Layer 13 of a small transformer language model trained on English Wikipedia (17 layers, counted from 0, width 64).
A neuron adds its activation times its output weights to the MLP's output. To switch it off is to set its activation to zero at one token and run the rest of the model.

Output weights of the MLP neurons that the questions are about. A number n stands for n times 0.005.
n18: -7 16 -30 19 24 -17 -25 -44 24 -2 -24 -14 1 25 12 -33 -4 24 -36 14 13 46 8 -7 40 -65 25 -28 -95 16 44 31 -39 -33 -6 -1 11 -11 -9 -8 -7 12 -3 -46 18 4 4 -16 -21 19 0 50 27 27 -33 -15 10 39 1 -9 23 -35 -2 -9
n22: -20 -18 -23 -26 9 -6 -5 46 4 20 -27 21 -17 17 -39 -19 0 -22 24 6 21 0 -23 -19 8 18 -5 -19 23 -48 -22 -9 33 35 14 -5 30 -8 -45 -4 5 -24 -4 4 -2 -9 3 1 -24 12 13 -10 -15 2 21 9 -34 4 20 28 -17 -25 -18 -1
n30: 22 0 -19 -8 32 -22 7 -29 9 -4 30 -31 -35 28 3 25 -4 8 -48 -17 -33 13 -28 -2 -9 28 33 -32 0 11 -15 -23 -8 -23 -17 31 -8 8 26 -16 40 -8 -10 7 -15 -30 -13 -21 13 16 7 -23 5 -29 33 -27 10 37 2 -3 -11 1 -7 2
n45: -21 7 11 1 -42 8 12 -5 10 -19 -42 -14 -13 7 1 21 -3 -7 -39 46 16 -17 12 12 21 14 34 -13 35 7 5 -9 8 -2 26 13 13 -4 4 24 7 -44 -1 -6 -6 2 10 34 10 -16 5 12 -13 -4 37 -25 -33 13 -1 -6 18 0 -12 17
n61: -10 42 -12 -25 -31 18 -3 34 16 24 1 -35 -26 -19 6 -16 -22 -27 18 -22 16 1 -35 19 -23 -20 -1 5 -13 17 -19 20 -14 46 -14 -8 -28 21 39 -37 -7 -43 -10 -27 -5 56 50 -1 26 14 14 2 18 0 19 6 12 -15 -24 3 36 23 -23 23
n62: -7 -3 5 -5 19 40 3 -31 22 22 16 10 12 -50 -21 -59 11 3 -29 -7 8 -29 10 -34 16 16 -10 -37 7 -17 -25 9 -31 27 -3 2 -4 17 -31 -15 -22 20 -9 10 20 19 -14 -11 17 -14 -1 -25 24 -4 7 26 20 -34 3 1 -15 24 2 -22
n88: -3 28 28 8 17 4 16 18 4 40 6 2 -22 -9 -17 -31 7 -11 6 -13 -17 22 20 -35 14 4 12 28 -10 -11 -29 -26 -6 58 0 20 16 19 5 -12 39 -23 18 28 10 1 -28 1 -17 25 -10 12 7 -4 -12 0 10 50 13 -42 -9 -12 -2 0
n90: 40 -11 18 -9 21 2 -8 2 -10 -7 9 -2 16 8 -13 -9 27 -12 -6 -5 -14 4 -15 -15 6 11 10 28 -7 -3 -2 19 31 13 7 43 42 50 30 41 -12 0 22 -12 40 -22 -11 6 -10 13 -39 -7 -16 -5 -2 -14 -3 8 26 25 -26 -18 0 20
n104: -16 -38 -18 -1 49 17 -7 17 41 31 4 13 -6 48 -16 -12 -45 2 14 -47 46 1 23 -41 50 -17 10 -24 66 31 32 48 16 -14 1 25 24 -8 -25 39 -4 -24 25 -11 -8 21 40 -19 -9 10 -17 12 -10 1 -16 31 -1 -13 -9 11 -18 0 21 0
n132: 16 -22 -1 25 -14 26 21 -14 -20 -39 6 2 -6 -16 6 -28 0 10 -23 5 28 3 10 25 -10 -18 -23 -18 7 27 4 -39 7 46 14 18 14 7 6 -4 -26 -17 -9 -35 -1 3 12 40 0 10 -3 3 10 -4 22 14 14 39 -3 12 -30 -17 18 52
n143: -36 27 -23 -1 -15 -12 7 17 29 -14 52 -26 -6 45 -4 -24 -18 -3 -25 17 19 -31 -30 28 13 -19 -8 5 21 18 -45 32 14 -51 36 -22 -13 5 -8 -38 -14 24 17 -18 17 -31 -13 19 43 -35 16 34 -16 0 6 -23 -15 -1 14 -62 27 8 -26 30
n172: -11 17 -25 12 29 -29 32 -14 36 10 20 22 4 -31 14 -6 -12 13 1 -6 -18 5 -27 -3 -15 -20 -27 0 -14 15 8 4 25 0 -22 56 -4 51 -16 -17 1 -2 11 -13 30 28 7 -8 0 -23 11 3 19 5 3 -23 12 -6 27 -14 0 14 25 20
n176: -24 7 -12 10 -6 13 -5 4 1 -9 16 41 -11 1 -34 -30 -21 -1 16 -6 -2 -33 -3 5 -20 28 -10 -2 -3 -14 23 3 18 6 -12 -15 -14 21 -19 -6 14 8 -2 13 -1 -3 -11 18 -6 18 41 -23 -1 -18 36 21 5 8 2 -44 7 -3 8 31
n188: -21 -29 11 -12 -14 26 0 -42 20 -2 27 -9 -6 -6 -18 29 -8 28 -20 -3 0 -33 28 -15 24 8 22 -5 24 10 0 -33 11 65 -10 35 -10 22 20 20 15 -2 15 10 -15 -9 21 52 -5 5 -27 -17 35 -10 46 18 -15 11 18 -2 -4 37 -22 -26
n233: -3 -3 -12 -1 -14 -4 2 -15 -5 20 -8 19 -11 -21 16 7 7 -12 -40 24 12 21 21 31 -2 33 26 6 -6 4 12 -5 13 -9 23 39 14 6 -10 27 49 -31 20 19 -15 8 22 15 -15 7 2 21 -22 21 -34 -34 -1 -10 -7 70 -9 17 -17 18
n234: 13 22 12 9 -10 -1 -8 -27 16 22 24 -19 -16 3 15 38 7 32 -31 -34 11 -18 -24 25 -7 26 -22 34 10 -31 -14 28 -12 3 -4 4 3 -27 -2 12 9 -4 27 -50 -4 3 28 -14 21 19 -4 67 -6 5 -21 4 -32 55 -11 79 -23 2 -14 20

Each question names a token from some text and the token that comes next. It shows the activations a of the neurons there, in the order above. A number n stands for n times 0.18.

Then comes g, the gradient of the next token's log-probability with respect to the MLP's output, scaled to length 1. A neuron's effect is roughly proportional to its activation times (output weights . g). A number n stands for n times 0.0045.

" feel", then " of"
a: 4 0 15 0 0 0 18 0 0 2 0 1 0 0 8 0
g: -1 41 -11 4 5 24 -8 7 -30 -7 23 38 8 36 -60 29 38 24 -29 -11 -37 34 -13 30 -28 -9 20 -49 -10 15 -28 -2 -36 37 39 -50 49 3 -26 -21 -22 -14 45 23 -39 -31 37 10 17 24 -20 21 16 47 -36 16 8 -15 -25 35 -11 34 -8 -13
Which neuron, switched off, lowers the next token's probability most? n233

" design", then " would"
a: 0 8 5 0 0 0 1 0 0 9 0 3 0 0 2 0
g: -46 -38 -32 -27 7 -7 -8 -5 19 -28 44 20 -61 13 -11 32 -3 65 -13 -42 -41 -35 8 -9 -7 22 -2 -7 34 -24 6 -20 -3 -9 62 7 15 6 -48 -29 6 6 8 -25 -20 -53 10 7 11 -16 32 -17 21 15 -9 -29 52 -48 -15 23 -6 17 23 -45
Which neuron, switched off, lowers the next token's probability most? n30

" \"", then "class"
a: 27 0 0 0 1 0 4 0 0 0 11 0 1 0 0 0
g: 22 19 -5 -33 30 -27 -10 -2 9 20 24 -53 -35 13 10 -30 0 -4 5 13 17 26 36 38 -28 27 36 -49 14 30 -11 10 -8 -3 -18 -31 -6 4 -12 -7 0 2 -6 66 -25 -19 -21 -8 14 -48 -59 39 -16 24 -15 -79 43 -24 32 -37 -36 11 -17 18
Which two neurons, each switched off alone, lower its probability most, in order? n143, n18

" L", then "'"
a: 0 0 0 0 3 1 0 0 0 0 0 0 0 0 0 0
g: -42 -44 -22 -11 -8 6 27 32 1 -2 -10 18 -18 17 7 8 -18 51 9 7 -29 -39 -27 -53 -24 -48 13 -50 -37 -10 20 -11 34 -58 23 -22 61 22 31 25 27 16 20 -47 -18 -38 24 -12 20 -13 1 -6 18 -1 -7 30 -14 11 39 37 -10 46 27 10
Which neuron, switched off, raises the next token's probability most? n61

" Hell", then "s"
a: 0 0 0 0 0 1 0 0 0 11 0 3 8 0 0 0
g: -45 -50 23 -2 -16 16 -6 39 -17 -2 -11 -9 60 -33 29 -37 -45 -26 13 32 14 -35 27 -19 -14 -27 15 42 -24 -30 30 13 -8 -36 -60 17 5 21 7 -11 19 3 -23 2 53 -7 -16 -9 -30 -42 -26 -24 15 -27 -32 25 -48 24 -20 -3 6 -5 -30 49
Which neuron, switched off, lowers the next token's probability most? n176

" A", then "vo"
a: 0 0 0 0 0 23 0 0 0 0 0 0 0 0 0 0
g: -14 16 27 39 -28 -25 15 -29 -19 -2 26 -25 23 -74 -7 -5 24 -22 -34 -3 57 9 -38 -54 -31 -5 27 -8 12 -1 11 -67 -20 -15 -13 -7 -5 21 25 -16 23 23 23 -67 15 19 21 21 -23 9 47 41 25 49 7 -24 -27 -9 18 5 24 -11 9 0
Which neuron, switched off, lowers the next token's probability most? n62

" Kat", then "z"
a: 0 0 0 1 0 11 0 0 0 3 0 5 7 0 0 0
g: -45 -42 42 -30 -76 1 -12 13 -35 11 2 -1 33 -13 -10 3 -24 -3 49 -15 14 -23 -42 -35 -9 -59 -8 -2 -21 10 35 -37 62 15 10 -29 -21 49 -26 -22 3 24 -9 -27 21 -33 -2 -18 21 -42 5 34 6 -15 -2 0 -1 -14 37 -42 17 -21 -20 -9
Which neuron, switched off, raises the next token's probability most? n62

" Conservative", then " con"
a: 0 0 0 0 0 0 2 0 0 5 0 3 8 0 12 0
g: -20 54 -26 5 25 -9 -28 -26 3 -11 28 24 11 -32 -15 38 28 13 -14 6 -13 -7 -38 38 -38 50 10 -50 14 23 -37 -28 1 -5 17 -24 -34 39 -5 4 27 -9 5 -55 -30 6 -20 30 21 -30 7 -7 -19 -34 -1 27 52 -21 70 53 -17 14 -3 21
Which two neurons, each switched off alone, lower its probability most, in order? n233, n176

" moment", then " before"
a: 0 0 0 0 0 5 0 0 0 8 0 0 0 0 0 0
g: 0 -46 -27 -14 21 -22 14 -17 -2 18 -20 -5 -14 -20 3 59 -2 -2 -27 -3 25 -14 23 0 7 20 12 8 30 25 19 11 4 62 32 -28 43 35 -39 -61 -28 -37 -35 -29 11 10 -36 2 -32 32 -13 11 35 -18 -65 39 -5 -28 11 5 -19 6 54 41
Which neuron, switched off, lowers the next token's probability most? n132

"2", then "0"
a: 2 0 0 0 0 0 0 0 97 0 1 0 0 0 0 5
g: -51 28 -4 16 43 23 -8 20 4 -28 39 19 41 -12 14 2 -53 -54 12 14 4 13 -12 -5 17 -9 35 -15 52 26 -16 -12 7 49 -26 43 -40 -47 -38 28 -28 -18 16 -4 10 -6 15 38 -22 9 -23 29 -17 15 -54 -5 9 -17 10 -18 -68 -32 11 -3
Which neuron, switched off, lowers the next token's probability most? n104

" a", then " "
a: 4 31 0 0 0 0 3 2 0 0 0 0 0 0 0 0
g: 32 -4 -34 11 -22 -27 11 33 9 60 -5 1 -24 11 0 19 -19 10 19 24 52 12 -24 -12 9 -41 -23 -19 -47 -49 25 7 45 36 -16 32 17 36 27 -12 6 -4 20 -6 3 5 36 36 51 14 17 -41 24 -32 0 11 20 10 -8 33 85 20 26 22
Which neuron, switched off, lowers the next token's probability most? n22

" Israeli", then " settlement"
a: 0 2 0 0 0 6 16 0 0 0 0 14 11 0 0 0
g: 53 49 -21 -12 -25 12 -8 -14 44 48 -14 2 -30 10 -38 -1 75 30 -2 28 17 -9 26 -31 -26 26 19 15 -7 12 -16 -15 -17 -32 15 -5 26 -27 7 -29 32 10 -18 47 -17 -36 2 -26 -30 -7 42 -15 24 -34 33 13 -7 -6 45 -6 -27 -24 -12 68
Which neuron, switched off, lowers the next token's probability most? n88

"tro", then " game"
a: 0 3 0 3 0 1 21 0 0 0 0 0 0 0 0 0
g: 4 11 56 -29 9 -80 17 24 40 -23 1 20 -17 68 -16 -46 8 -10 0 10 -21 -15 -19 38 6 -7 8 -31 8 -28 23 10 30 39 34 -29 50 44 14 -5 24 -3 -15 23 7 -11 -46 -41 0 5 -24 -23 19 -10 -2 -6 -14 -4 -19 52 -27 17 37 -37
Which two neurons, each switched off alone, lower its probability most, in order? n88, n22

" arrested", then " again"
a: 1 0 0 0 0 1 11 0 0 0 0 0 0 0 0 0
g: -22 -53 -34 4 24 -11 1 11 29 19 21 24 28 -37 13 37 -24 37 -43 -9 18 -57 -9 52 -35 30 -42 -82 -39 -3 -3 -10 -27 20 18 -13 23 14 0 9 -12 6 19 -45 54 -20 3 -3 -4 2 6 -42 52 25 -25 11 -19 14 -3 0 -4 -25 -15 -7
Which neuron, switched off, raises the next token's probability most? n88

" the", then " Hell"
a: 11 4 0 0 0 0 4 5 0 0 0 0 0 0 0 1
g: -20 -17 16 5 5 -41 -34 -19 64 -20 -3 -50 39 -31 77 8 32 -10 11 -27 -1 62 10 10 -1 -32 3 -3 7 9 -11 -19 -25 11 19 -6 25 10 -24 5 -9 -9 -34 -23 -4 31 57 -13 27 -20 -1 34 0 19 -9 23 -40 -13 -64 -9 4 14 16 -60
Which neuron, switched off, lowers the next token's probability most? n18

" two", then " senior"
a: 10 8 0 0 0 0 0 7 0 0 0 16 0 0 0 13
g: 17 -62 -14 -9 3 6 25 8 21 21 28 39 -2 -35 -30 9 7 3 22 -11 17 -17 -12 47 -4 37 13 -6 2 -34 41 38 23 10 -13 4 -45 0 -23 4 -27 7 -13 -52 11 23 -33 -38 -1 15 -24 58 -80 36 12 -57 15 -14 -13 3 -51 -28 2 -10
Which two neurons, each switched off alone, lower its probability most, in order? n234, n172

" Te", then "ap"
a: 0 0 0 2 0 14 0 0 0 0 0 2 1 0 0 0
g: 29 -18 -40 9 26 38 5 36 -22 10 71 22 27 7 -3 21 -9 -20 -42 -26 26 -24 39 5 -26 39 -62 -13 4 -9 -29 22 -35 -49 -16 44 -45 -38 -5 29 6 -1 38 17 -17 -4 -51 -5 9 25 29 -3 12 -27 19 -16 6 1 -43 24 -16 2 -37 -21
Which neuron, switched off, lowers the next token's probability most? n62

" after", then " moving"
a: 8 3 0 0 3 0 0 0 7 0 0 0 0 0 1 0
g: -13 4 -13 2 22 -2 -40 -6 10 49 19 17 -35 26 -45 39 -41 46 -27 -41 -48 20 -18 14 -42 21 -18 -20 16 9 15 -17 -3 28 -1 15 -24 4 -35 -5 -1 16 -25 -26 -19 6 -34 17 -9 35 -39 -47 0 -38 2 16 23 28 39 -22 2 8 68 62
Which neuron, switched off, lowers the next token's probability most? n104

":", then " the"
a: 0 0 0 0 2 0 0 0 0 0 0 0 0 0 0 0
g: 5 22 -8 4 -1 -36 39 21 -28 12 17 4 37 -33 -14 35 0 -33 -19 -3 29 -41 39 -43 8 30 -26 7 38 -7 -3 30 -30 57 28 -14 -24 3 -27 63 14 -6 -28 19 -6 -52 -16 -17 -46 -6 -20 13 34 1 22 7 -34 -4 25 56 -63 17 -3 -21
Which neuron, switched off, raises the next token's probability most? n61

" ", then "cent"
a: 3 2 26 2 0 0 0 1 0 0 2 9 0 0 5 5
g: -42 40 -6 -9 -19 -7 -36 -32 -20 -2 53 -13 26 -50 5 -16 20 -3 41 23 28 -33 3 64 15 -17 -17 -30 22 48 -48 -34 15 -22 -16 15 46 29 10 -39 -1 18 -41 -31 -6 -44 -9 28 -10 -12 -46 -5 -9 3 9 42 22 -12 12 -14 -30 0 -44 10
Which neuron, switched off, lowers the next token's probability most? n143